Layer 2 of a small transformer language model trained on English Wikipedia (8 layers, counted from 0, width 64).
Take only the direct path to the model's output, skipping the later layers: a vector added to the residual stream pushes a token's score in proportion to its dot product with that token's output vector.

Output vectors of the tokens that the questions are about. A number n stands for (n - 500) times 0.0066.
"-": 480 380 560 540 433 435 463 486 467 482 488 541 584 470 498 412 433 452 577 513 449 437 515 539 400 517 434 529 560 571 468 454 513 534 597 486 424 451 492 429 516 659 423 511 494 524 475 496 421 548 420 489 569 575 406 600 619 530 535 628 511 506 573 477
"ography ==": 641 378 456 328 470 656 423 777 325 638 345 503 306 373 751 552 580 293 345 393 631 654 316 645 512 490 709 828 496 480 305 644 164 562 519 512 464 350 130 719 314 618 564 543 431 872 806 692 520 494 290 423 655 587 679 435 531 378 500 428 375 281 457 463
"\n\n": 503 580 677 494 535 572 540 463 521 433 541 572 394 653 480 472 435 417 296 448 379 401 380 388 475 505 549 473 514 554 630 476 428 643 499 424 342 370 499 605 476 436 555 536 383 487 679 481 614 618 359 613 417 417 453 596 637 499 576 625 532 374 612 464
"- Website:": 558 587 634 537 510 614 439 771 558 546 349 436 489 836 577 562 537 258 371 455 487 438 554 721 179 435 551 675 351 539 390 501 440 385 340 401 363 421 441 659 313 570 703 397 550 803 548 729 688 513 245 183 534 477 674 539 331 481 471 460 494 293 484 622
"- Edited by:": 485 569 376 503 468 448 539 740 322 737 443 379 338 656 585 584 480 302 523 437 628 634 509 616 364 434 644 638 260 612 253 545 556 435 358 576 241 376 412 708 322 557 477 480 411 809 486 697 698 441 313 288 799 756 627 499 527 531 393 422 333 225 503 695
"encour": 559 504 275 478 368 456 612 662 451 680 495 414 216 579 526 452 412 366 495 442 528 693 682 494 419 591 601 577 283 440 381 478 305 453 549 463 481 352 487 779 311 481 630 663 659 736 550 690 335 623 435 390 597 652 482 491 557 390 546 474 326 377 607 520
"- In office ": 454 387 520 414 422 403 416 701 289 579 332 528 395 635 551 488 379 255 481 422 686 580 591 650 450 448 661 612 395 489 532 632 258 705 419 703 364 512 231 616 341 588 609 565 448 792 639 680 665 409 460 455 532 489 459 457 500 410 458 537 361 394 599 569
" cous": 493 411 479 503 459 501 525 651 424 693 417 463 413 611 604 538 379 328 428 440 571 675 598 481 465 326 573 526 290 515 371 652 384 416 424 679 384 483 281 728 465 669 498 535 496 638 534 702 551 397 387 570 655 461 530 430 572 357 585 493 295 527 520 552
" =": 605 664 642 447 485 528 538 566 595 372 354 629 336 489 518 610 708 280 291 439 478 343 488 510 601 541 587 826 597 440 615 538 250 464 389 565 421 465 343 608 447 429 667 303 528 670 639 515 630 521 413 370 454 389 542 499 450 464 514 521 499 277 569 524
" ===": 662 449 478 346 622 426 554 591 440 536 445 497 373 332 646 516 627 428 318 423 345 579 613 416 577 547 579 800 558 432 422 632 160 559 512 439 455 353 411 603 396 428 651 441 367 635 655 543 697 504 432 536 734 416 531 538 572 366 494 494 475 421 574 398
":": 446 485 488 570 637 501 539 526 510 570 475 592 574 521 490 463 483 418 546 545 515 365 413 471 512 528 467 586 501 498 512 425 524 543 587 424 427 366 444 557 469 530 428 362 453 498 490 488 522 492 450 359 568 524 485 637 536 419 519 521 557 570 574 506
"- Network": 681 628 497 663 522 374 391 822 396 564 406 396 304 712 636 528 298 358 248 313 676 501 533 670 361 603 626 735 540 531 305 307 317 512 381 586 304 316 387 726 408 595 786 429 443 840 605 700 614 408 344 461 668 449 672 442 344 479 376 332 415 373 536 626
"BE": 546 627 544 498 541 477 432 615 377 514 288 426 379 662 468 572 414 281 480 446 561 626 566 619 259 492 623 585 359 428 358 550 383 609 591 565 457 402 421 767 369 503 547 450 449 688 518 653 628 422 366 452 631 423 635 496 376 492 609 436 481 436 624 504
"avalry": 655 635 423 595 478 425 433 555 418 506 393 478 323 652 555 575 530 300 309 486 494 616 631 524 309 501 610 566 537 442 429 565 376 523 526 636 497 465 403 659 347 392 459 489 475 708 551 723 593 548 357 456 501 498 504 496 357 412 442 474 496 547 532 612
"- Incumbent": 611 425 487 466 427 401 406 705 302 605 352 544 459 726 521 485 514 323 515 428 624 716 603 682 507 519 653 653 281 471 387 559 322 495 412 684 346 415 278 585 294 522 593 490 439 737 629 684 620 485 436 442 675 412 398 503 513 413 518 363 361 306 570 699
"- Died: ": 545 659 487 487 487 519 514 716 448 647 189 392 308 732 565 526 355 359 501 429 735 550 512 547 374 517 638 699 321 490 467 538 288 608 393 716 340 317 372 495 417 671 544 426 418 737 405 711 606 466 453 426 455 579 593 523 593 352 442 469 446 375 445 664
" sq mi)": 861 296 525 534 429 461 424 777 368 646 298 622 262 773 446 576 525 229 507 358 325 798 430 709 434 409 771 715 297 412 414 634 23 592 529 534 409 409 222 895 177 424 478 650 528 742 725 720 549 484 347 454 471 423 709 494 430 442 386 577 344 234 681 651
"ember": 541 533 427 590 483 422 572 579 326 599 422 424 359 619 564 497 401 335 433 449 481 555 610 487 487 355 561 637 526 468 434 512 376 512 467 562 307 471 435 613 267 718 528 659 505 688 548 595 572 434 634 481 596 516 599 410 453 362 414 487 528 460 593 523
"- In": 393 382 484 501 404 422 482 712 503 473 461 346 579 491 604 492 435 390 493 425 545 599 449 611 323 454 521 511 364 565 386 569 332 501 518 503 446 316 479 551 483 566 597 556 535 697 528 665 517 508 404 482 542 708 544 514 499 413 558 520 557 382 646 560
" early ": 769 549 407 485 357 461 570 650 455 525 365 403 399 615 451 586 377 325 374 320 586 584 496 558 273 617 601 634 479 453 425 682 194 577 541 555 524 453 446 638 367 683 564 447 427 536 556 682 672 460 426 459 726 579 441 429 531 379 479 456 483 407 530 524
"”": 561 522 493 537 398 471 592 582 443 485 293 508 429 546 497 516 502 336 360 426 329 817 704 520 420 603 580 652 435 347 170 527 199 606 519 524 487 448 592 785 326 438 410 458 520 588 684 560 619 473 414 430 663 576 699 502 465 394 550 431 398 402 735 508
" | Ref.": 565 539 535 511 496 445 493 742 380 672 276 414 367 667 491 630 416 256 471 315 473 671 571 617 478 473 611 627 540 442 279 559 415 574 473 662 475 274 393 624 305 493 600 522 364 707 732 607 517 446 432 545 649 607 705 590 474 367 540 376 334 334 388 451
"pisode ": 576 411 467 445 413 431 468 619 460 634 408 505 485 697 514 551 334 326 416 456 648 549 646 489 413 307 649 669 448 369 310 454 335 619 515 538 487 452 370 750 514 581 577 427 453 706 542 670 716 401 375 521 677 542 534 505 409 388 552 542 345 400 474 516
"ukary": 576 516 596 496 597 414 421 726 381 620 359 347 320 666 657 589 298 385 415 432 484 598 510 451 435 493 587 562 181 507 386 589 170 553 493 306 588 438 371 786 441 510 696 438 564 818 489 757 661 532 516 484 770 476 752 422 537 379 384 551 394 334 232 563
"st": 469 516 511 559 426 472 485 534 429 543 524 399 495 549 484 414 466 535 474 434 529 506 406 577 530 526 439 438 540 469 432 531 472 569 489 486 532 464 428 472 517 619 498 598 555 595 424 525 587 574 498 490 480 475 506 436 495 362 603 477 559 551 558 465
"él": 566 511 310 531 489 435 528 547 437 548 355 530 303 453 593 510 495 444 452 471 536 645 572 479 437 494 575 499 424 500 355 548 433 403 477 553 525 548 283 691 459 527 592 540 475 711 535 624 497 542 374 494 591 543 544 544 597 397 522 451 299 489 638 532
"RHP": 590 452 394 556 391 693 341 705 458 497 433 527 457 799 598 824 414 291 398 412 790 698 425 728 197 190 701 580 264 511 263 621 162 506 353 790 229 429 295 701 300 577 737 514 454 793 485 812 636 431 270 436 446 665 847 418 471 485 487 413 384 310 431 536
"- Alma mater": 488 582 650 556 513 545 436 712 414 541 336 432 405 652 538 541 443 391 505 406 562 532 522 611 285 541 593 580 367 479 404 501 340 464 427 625 348 362 342 587 441 496 743 421 573 743 493 722 617 434 329 385 504 453 690 617 518 312 495 360 550 379 584 588
"- Built": 652 417 447 606 526 494 516 788 472 604 365 500 271 592 473 591 586 380 322 419 707 726 477 728 220 432 576 674 362 542 484 555 226 686 455 576 379 253 482 579 248 597 647 512 538 824 486 730 675 352 422 338 565 477 500 463 476 403 507 319 395 379 490 522
"-play": 627 511 619 575 499 389 455 782 503 554 397 428 371 584 518 583 188 336 313 404 652 433 607 523 339 406 459 646 442 367 450 459 449 516 593 400 537 504 388 769 466 526 657 543 618 789 624 692 638 563 393 337 594 481 711 386 474 354 543 446 358 260 412 558

Output weights of attention head 1. The head adds the sum of these rows, row i times number i of z. A number n stands for (n - 500) times 0.00084.
o0: 480 717 439 563 377 436 440 288 510 626 454 585 434 522 499 354 458 549 254 641 714 313 371 438 487 477 726 494 614 418 709 578 567 615 351 355 418 637 355 526 372 621 515 390 348 652 636 339 345 628 559 472 537 475 241 376 516 549 340 324 794 601 557 573
o1: 384 446 617 585 483 524 629 421 528 571 596 551 751 409 531 468 638 485 369 521 385 608 503 468 567 469 381 557 815 287 491 454 488 78 437 349 321 575 641 567 859 600 440 445 536 428 407 528 635 525 561 482 486 473 579 536 551 531 630 453 399 398 509 499
o2: 447 397 374 532 426 517 487 605 536 359 457 465 536 624 595 446 214 465 548 513 485 466 514 300 531 598 487 661 618 364 306 551 858 526 427 385 720 389 379 373 753 517 497 463 345 416 682 591 485 337 275 354 668 692 607 532 451 562 611 684 482 306 588 301
o3: 445 717 537 512 445 512 477 625 579 404 666 361 600 742 441 415 341 521 534 630 747 478 350 476 425 614 593 488 525 548 373 320 727 351 558 441 536 402 282 225 492 346 384 530 418 570 682 318 318 491 501 443 560 423 281 381 414 627 805 473 505 461 473 705
o4: 225 575 402 485 324 570 562 447 524 506 662 519 460 415 359 503 670 576 425 547 821 714 564 611 331 367 499 526 453 597 498 366 317 525 718 291 267 391 512 653 405 589 600 661 396 379 490 526 463 536 476 681 603 508 442 502 563 607 493 476 276 473 461 375
o5: 289 639 646 453 380 590 406 637 535 627 455 502 643 502 484 630 463 500 625 382 766 450 405 550 381 488 678 461 411 503 182 719 351 656 758 549 354 564 537 673 505 587 557 146 463 526 362 592 522 459 409 569 483 547 438 467 477 368 383 401 598 499 386 358
o6: 514 406 446 499 461 504 246 628 597 570 602 364 353 796 486 380 515 403 471 614 346 230 699 721 684 436 512 488 515 590 480 584 462 631 603 451 427 405 435 269 193 427 442 598 716 509 546 601 424 557 608 374 620 580 122 553 384 600 406 519 591 603 477 629
o7: 384 582 448 340 380 205 397 626 524 381 290 406 232 683 559 379 479 396 560 541 583 461 684 623 593 459 374 461 369 555 454 541 581 696 535 569 639 523 636 459 644 319 376 678 589 657 561 428 459 470 406 673 794 572 463 498 482 459 542 408 453 464 667 528
o8: 587 581 428 609 402 488 389 620 483 616 453 563 676 690 480 450 258 517 461 575 609 292 225 294 651 584 615 488 510 523 348 446 703 617 347 382 549 552 429 363 696 585 564 474 524 533 662 433 447 261 637 528 524 790 416 428 487 338 472 460 400 482 581 600
o9: 203 532 606 387 211 587 514 478 498 520 569 303 465 519 233 526 550 352 515 450 573 709 529 494 624 616 625 556 838 384 185 350 620 403 588 763 648 410 512 361 749 675 323 636 445 367 520 343 447 464 550 616 613 375 415 721 593 422 710 414 465 484 382 550
o10: 495 363 450 599 455 536 354 542 192 722 328 554 430 548 384 525 671 487 456 787 396 668 366 411 511 398 607 450 569 528 398 595 417 659 351 358 314 775 471 564 458 384 571 441 356 366 655 545 466 300 445 360 684 682 575 517 808 238 236 673 600 686 569 428
o11: 469 557 589 433 670 628 189 400 696 721 516 522 695 525 450 532 408 413 546 339 520 687 441 528 601 321 434 583 286 698 432 336 390 418 575 578 330 348 416 574 461 535 530 512 583 441 449 721 636 657 569 158 395 371 385 763 578 560 488 422 445 315 460 636
o12: 622 615 541 397 472 445 601 529 312 494 528 573 332 445 493 416 881 521 535 552 712 128 233 436 498 474 589 430 844 408 290 354 413 519 546 439 449 715 450 493 431 663 349 415 377 605 398 648 278 527 714 601 377 681 143 485 420 369 590 559 598 663 468 592
o13: 782 371 613 403 606 512 478 584 601 452 558 669 465 499 436 481 430 551 26 616 492 460 393 473 399 520 496 453 802 467 540 551 479 472 638 440 449 558 524 434 238 305 424 517 352 541 706 696 424 321 653 600 753 570 299 177 434 594 416 544 580 459 543 613
o14: 588 449 454 370 436 325 498 500 446 633 591 578 474 380 556 319 691 585 362 649 341 707 701 397 659 629 508 505 439 560 479 532 372 355 507 840 571 608 223 366 524 704 275 629 489 518 460 326 465 380 487 438 665 515 302 496 677 568 456 530 518 536 618 366
o15: 345 580 467 428 355 509 392 593 425 408 631 570 331 632 441 571 545 585 451 457 530 524 509 794 429 461 431 293 313 561 589 434 415 354 703 570 552 469 435 562 498 628 454 590 717 604 312 404 516 683 487 716 583 518 533 376 296 657 334 387 554 610 484 650
o16: 585 401 477 529 416 404 409 515 586 354 392 694 556 409 720 440 660 573 224 469 430 598 275 398 756 355 686 634 531 485 472 546 615 573 669 425 523 604 436 572 433 653 700 452 390 493 372 488 584 380 298 503 318 400 380 610 784 527 367 599 458 481 377 711
o17: 640 530 605 517 532 605 615 466 524 322 695 366 506 615 442 448 501 565 680 385 529 539 303 646 564 542 248 493 522 565 445 347 478 700 459 345 451 434 472 332 446 454 768 504 353 408 703 546 283 520 655 371 396 643 655 415 459 463 522 421 677 450 301 773
o18: 286 464 655 318 352 658 527 477 379 351 355 606 362 325 514 480 813 539 652 406 248 419 580 532 398 627 542 403 482 545 583 533 374 509 731 608 505 620 265 298 497 696 486 621 579 430 431 425 395 596 386 532 469 443 453 424 512 665 684 469 595 460 586 471
o19: 575 388 594 398 599 555 481 436 479 514 412 573 588 570 455 466 420 468 614 721 516 371 459 695 671 599 558 427 614 523 627 640 504 311 277 591 554 431 459 559 170 417 358 434 431 530 821 527 293 448 390 500 419 510 448 667 555 659 670 619 299 466 633 474
o20: 363 691 568 433 488 414 889 424 349 492 626 391 461 520 394 465 452 537 597 607 784 646 643 591 515 450 612 515 383 428 246 634 457 344 511 506 375 706 589 449 659 664 447 356 502 277 592 567 290 506 607 272 492 498 505 537 530 557 704 451 286 248 469 183
o21: 414 672 667 474 431 790 471 525 373 383 609 546 469 349 381 474 753 694 504 203 722 545 448 317 629 533 498 550 486 514 388 602 409 569 327 599 456 541 696 331 565 558 378 391 538 172 476 454 521 319 617 457 574 696 326 477 685 402 467 478 648 716 379 421
o22: 792 426 688 574 425 434 565 542 458 370 503 529 432 533 410 629 431 347 360 571 695 319 428 675 537 656 573 348 683 730 566 394 404 473 677 510 620 482 389 454 379 370 602 511 635 536 504 512 208 560 679 454 515 472 621 228 339 495 546 625 500 482 413 575
o23: 436 555 522 491 651 347 580 460 564 456 332 570 700 409 472 419 409 573 644 426 414 370 632 499 634 626 376 651 739 383 476 456 377 434 423 572 562 472 519 558 344 408 456 522 527 417 379 485 701 429 672 423 370 248 466 802 511 522 478 581 484 452 506 536
o24: 381 539 411 480 523 686 319 392 465 440 305 555 169 597 306 474 649 472 653 582 273 495 688 359 505 657 562 433 526 366 509 783 425 523 400 618 506 772 638 507 391 331 289 378 584 578 756 391 613 632 767 335 551 435 470 511 581 399 343 425 472 844 450 693
o25: 464 438 460 529 754 516 481 274 356 655 511 593 617 509 485 376 600 537 527 591 385 535 478 649 542 583 600 573 675 500 510 367 419 339 309 505 691 586 409 504 309 237 597 522 707 366 465 270 491 543 495 465 145 198 733 592 469 575 520 572 590 425 634 512
o26: 420 410 557 522 550 407 491 580 434 423 561 468 439 490 609 444 578 419 699 362 360 587 704 680 497 376 284 540 337 562 551 403 632 526 718 506 283 479 568 631 426 648 480 751 520 483 235 476 437 504 387 512 539 402 570 717 487 570 538 441 444 515 708 331
o27: 452 670 635 646 546 571 532 445 453 524 529 372 443 653 496 700 592 490 790 424 649 498 591 690 562 346 517 410 544 467 558 651 525 652 435 578 328 400 496 501 621 339 482 357 377 585 525 645 418 569 416 353 478 437 332 502 416 326 565 492 428 525 417 412
o28: 700 612 247 568 510 534 503 522 387 445 631 589 402 550 548 475 639 453 445 459 490 512 405 483 521 507 488 427 272 359 448 506 487 712 336 566 535 766 428 481 588 648 407 607 377 616 395 483 421 538 697 492 323 642 587 483 526 362 473 474 652 554 445 689
o29: 620 448 655 719 572 411 430 424 679 518 614 485 565 612 520 423 475 698 362 422 769 200 462 529 494 473 459 498 559 672 698 257 718 603 648 474 434 374 535 301 654 497 635 438 441 302 501 553 492 470 401 462 505 437 259 336 529 509 581 475 485 368 310 425
o30: 542 349 738 530 319 404 482 480 428 542 568 453 273 600 193 603 688 466 450 347 550 595 653 533 611 474 559 371 400 412 239 666 508 619 524 442 322 249 534 485 379 533 499 498 428 564 619 629 402 391 554 208 548 687 512 443 593 440 638 610 731 561 567 545
o31: 413 615 716 661 776 368 617 606 429 237 583 452 565 467 592 498 625 611 645 472 466 420 606 459 558 589 289 520 446 514 148 332 493 269 392 499 512 588 427 415 766 207 487 500 529 426 610 510 463 593 640 351 504 534 668 340 542 516 826 575 428 458 499 364

Each question shows a token from some text and the vector z that the head gathered there. A number n stands for (n - 500) times 0.0045.

" Kam": 469 562 454 452 498 469 544 533 529 578 517 547 563 425 442 486 579 610 539 504 532 434 602 563 428 498 576 532 505 526 464 446
Pushed up most: "-"

" UK": 529 490 464 462 578 530 492 600 426 608 440 515 574 358 522 577 486 501 501 475 528 475 412 460 470 464 582 505 515 466 447 435
Pushed up most: "encour"

" G": 478 464 450 449 560 395 634 454 474 539 452 496 754 499 554 528 538 540 517 514 514 564 487 567 483 450 740 475 661 390 603 434
Pushed up most: "ember"

"991": 521 482 404 470 623 448 542 614 456 501 641 561 507 375 524 511 461 456 500 577 529 461 315 449 538 372 753 548 455 479 561 456
Pushed up most: "- Edited by:"

" ident": 595 669 523 579 407 512 523 422 555 511 419 746 559 384 492 343 608 581 427 470 496 499 448 589 487 534 530 614 609 613 575 536
Pushed up most: ":"

"or": 630 620 490 535 429 559 542 438 552 515 430 711 615 412 465 389 578 573 460 433 513 496 533 590 468 563 533 568 575 599 560 504
Pushed up most: ":"

"ibly": 493 455 417 442 498 488 578 550 434 513 429 508 547 511 463 534 544 500 450 443 410 531 366 431 639 288 658 532 478 542 522 403
Pushed up most: "- Built"

"021": 469 458 524 478 445 622 575 433 527 540 548 799 384 365 382 503 617 736 535 486 352 504 407 574 598 575 535 428 425 361 458 521
Pushed down most: " early "

" design": 511 578 451 456 567 600 409 448 428 526 487 446 501 417 361 515 445 463 502 423 451 415 432 502 528 461 572 511 400 542 413 421
Pushed down most: "- Incumbent"

"y": 492 524 426 577 551 474 523 370 483 542 415 498 623 607 452 503 459 536 606 418 236 634 497 682 587 579 481 454 361 511 488 524
Pushed up most: " ="

" (": 382 503 692 650 397 459 352 625 597 631 474 318 404 193 543 595 418 550 613 303 372 555 439 520 463 493 645 389 520 447 281 614
Pushed down most: " sq mi)"

", then": 443 434 466 412 523 541 515 395 451 502 581 541 433 469 546 448 451 499 425 483 437 414 609 518 474 372 546 503 374 477 418 407
Pushed up most: " sq mi)"

"2": 419 529 525 535 495 502 443 523 548 610 476 534 332 377 481 595 478 585 652 465 414 494 436 435 408 467 624 366 435 581 396 527
Which two tokens does it push up most, strongest first? "- In", "-"

", L": 522 527 414 392 456 307 480 744 374 410 627 561 519 629 652 197 663 402 631 566 377 447 350 669 544 543 528 392 517 478 451 479
Pushed down most: "RHP"

"icip": 493 438 462 539 533 588 457 473 567 605 502 599 450 373 359 490 664 622 455 521 517 485 519 536 537 443 512 548 510 482 554 447
Pushed down most: " ==="

"ryn": 544 532 586 420 446 560 434 479 586 653 608 468 668 282 577 398 618 395 675 415 506 378 593 475 360 369 413 566 494 469 399 354
Which two tokens does it push up most, strongest first? "ography ==", "pisode "

" came": 530 526 473 458 527 548 493 428 467 560 552 471 595 442 481 444 572 469 567 438 409 426 512 536 436 488 478 578 441 486 468 408
Pushed up most: "ography =="

" children": 456 525 481 515 540 516 429 503 425 658 515 544 560 414 555 541 541 441 579 512 602 553 401 431 533 389 625 544 508 424 538 549
Pushed up most: " cous"

"idd": 501 447 463 447 507 529 463 483 482 598 572 452 531 456 517 419 534 476 543 424 469 535 481 535 444 436 535 530 451 510 489 374
Pushed up most: " early "

", ": 384 489 685 634 410 438 346 642 571 621 460 326 403 190 549 577 433 548 608 302 379 543 444 529 474 493 647 399 528 431 295 613
Pushed up most: "st"

"iana": 526 576 436 436 447 548 406 397 589 607 500 522 573 344 543 469 544 562 601 522 494 566 559 541 529 464 627 537 564 480 547 514
Pushed up most: "st"

"Y": 548 468 537 554 463 442 650 504 498 554 445 581 567 379 593 529 604 538 532 429 451 552 422 614 433 555 547 494 487 656 541 494
Pushed up most: "-"

", D": 480 347 426 476 512 492 443 509 463 312 560 463 445 421 293 448 470 589 599 567 254 411 447 575 628 619 594 555 335 710 496 465
Pushed down most: " cous"

"ier": 478 343 424 476 511 488 441 513 462 310 558 461 446 422 292 449 468 589 603 568 250 410 446 579 630 623 593 555 335 712 495 466
Pushed down most: " cous"

"ate": 366 391 503 469 485 585 490 588 453 664 569 619 398 319 444 472 506 460 552 518 444 474 488 511 526 383 598 642 358 521 595 546
Pushed up most: " | Ref."

"s ": 487 442 510 531 577 550 438 485 376 606 455 548 430 465 427 505 543 540 608 486 419 492 441 544 541 396 590 535 439 493 444 451
Pushed up most: "BE"

" D": 464 379 528 468 555 588 396 685 615 651 458 491 578 411 515 392 613 576 605 566 559 539 490 550 571 303 693 488 504 436 561 597
Pushed down most: "- Website:"

"c": 533 456 524 508 545 511 444 506 345 564 454 477 491 495 452 505 468 527 612 492 437 485 441 559 582 413 583 563 432 528 442 453
Pushed up most: "BE"

" cabinet": 515 384 441 540 470 548 622 595 427 814 342 674 333 344 554 572 460 411 653 579 444 538 449 468 693 386 662 573 459 596 645 409
Pushed up most: "- Incumbent"

"art": 485 417 405 524 646 474 410 561 496 452 500 468 580 405 412 467 563 504 559 563 455 441 473 565 576 531 591 531 446 608 455 484
Pushed up most: "\n\n"

" forces": 213 473 722 272 370 603 580 731 517 721 432 286 357 252 672 529 460 249 521 417 475 468 275 542 491 233 864 552 568 270 616 441
Pushed up most: "”"

" ambassador": 577 541 404 456 587 502 551 694 475 589 613 570 490 348 513 494 485 404 518 617 574 420 308 496 578 372 671 586 372 486 573 421
Pushed up most: "- Edited by:"

"t": 387 472 468 545 605 424 668 442 489 499 499 490 674 391 445 494 518 488 472 419 327 410 457 684 520 666 592 534 468 614 515 443
Pushed up most: ":"

".": 377 305 303 322 713 569 663 413 371 328 551 526 420 542 495 609 464 573 577 549 470 359 616 319 537 469 679 510 541 430 540 334
Pushed up most: " sq mi)"

"rugu": 500 460 407 494 470 475 553 634 516 471 608 634 469 374 550 376 469 563 490 513 534 503 330 519 557 384 662 585 522 496 600 490
Pushed up most: "- Edited by:"

"ish": 460 457 460 464 494 553 518 445 453 643 558 545 457 432 544 454 517 413 505 419 468 568 443 531 511 471 566 528 435 489 518 397
Pushed down most: "-play"

"I": 439 535 553 489 524 446 614 480 397 419 301 638 524 400 450 576 403 564 465 423 512 453 501 594 479 640 407 485 428 583 431 459
Which two tokens does it push up most, strongest first? "- Website:", "-play"

"er and": 458 448 541 526 571 576 486 456 372 576 422 496 430 546 448 516 477 548 626 571 415 470 393 589 564 409 680 501 410 404 520 473
Pushed down most: "- Network"

" Boys": 496 441 524 547 547 534 500 603 447 643 482 528 592 395 513 501 517 516 474 495 555 467 425 511 508 405 554 558 455 458 501 494
Pushed up most: "- Edited by:"

"ol.": 531 472 637 211 355 377 434 405 554 271 610 407 312 346 326 302 480 514 286 458 465 178 442 542 584 422 577 671 511 493 448 471
Pushed up most: "ukary"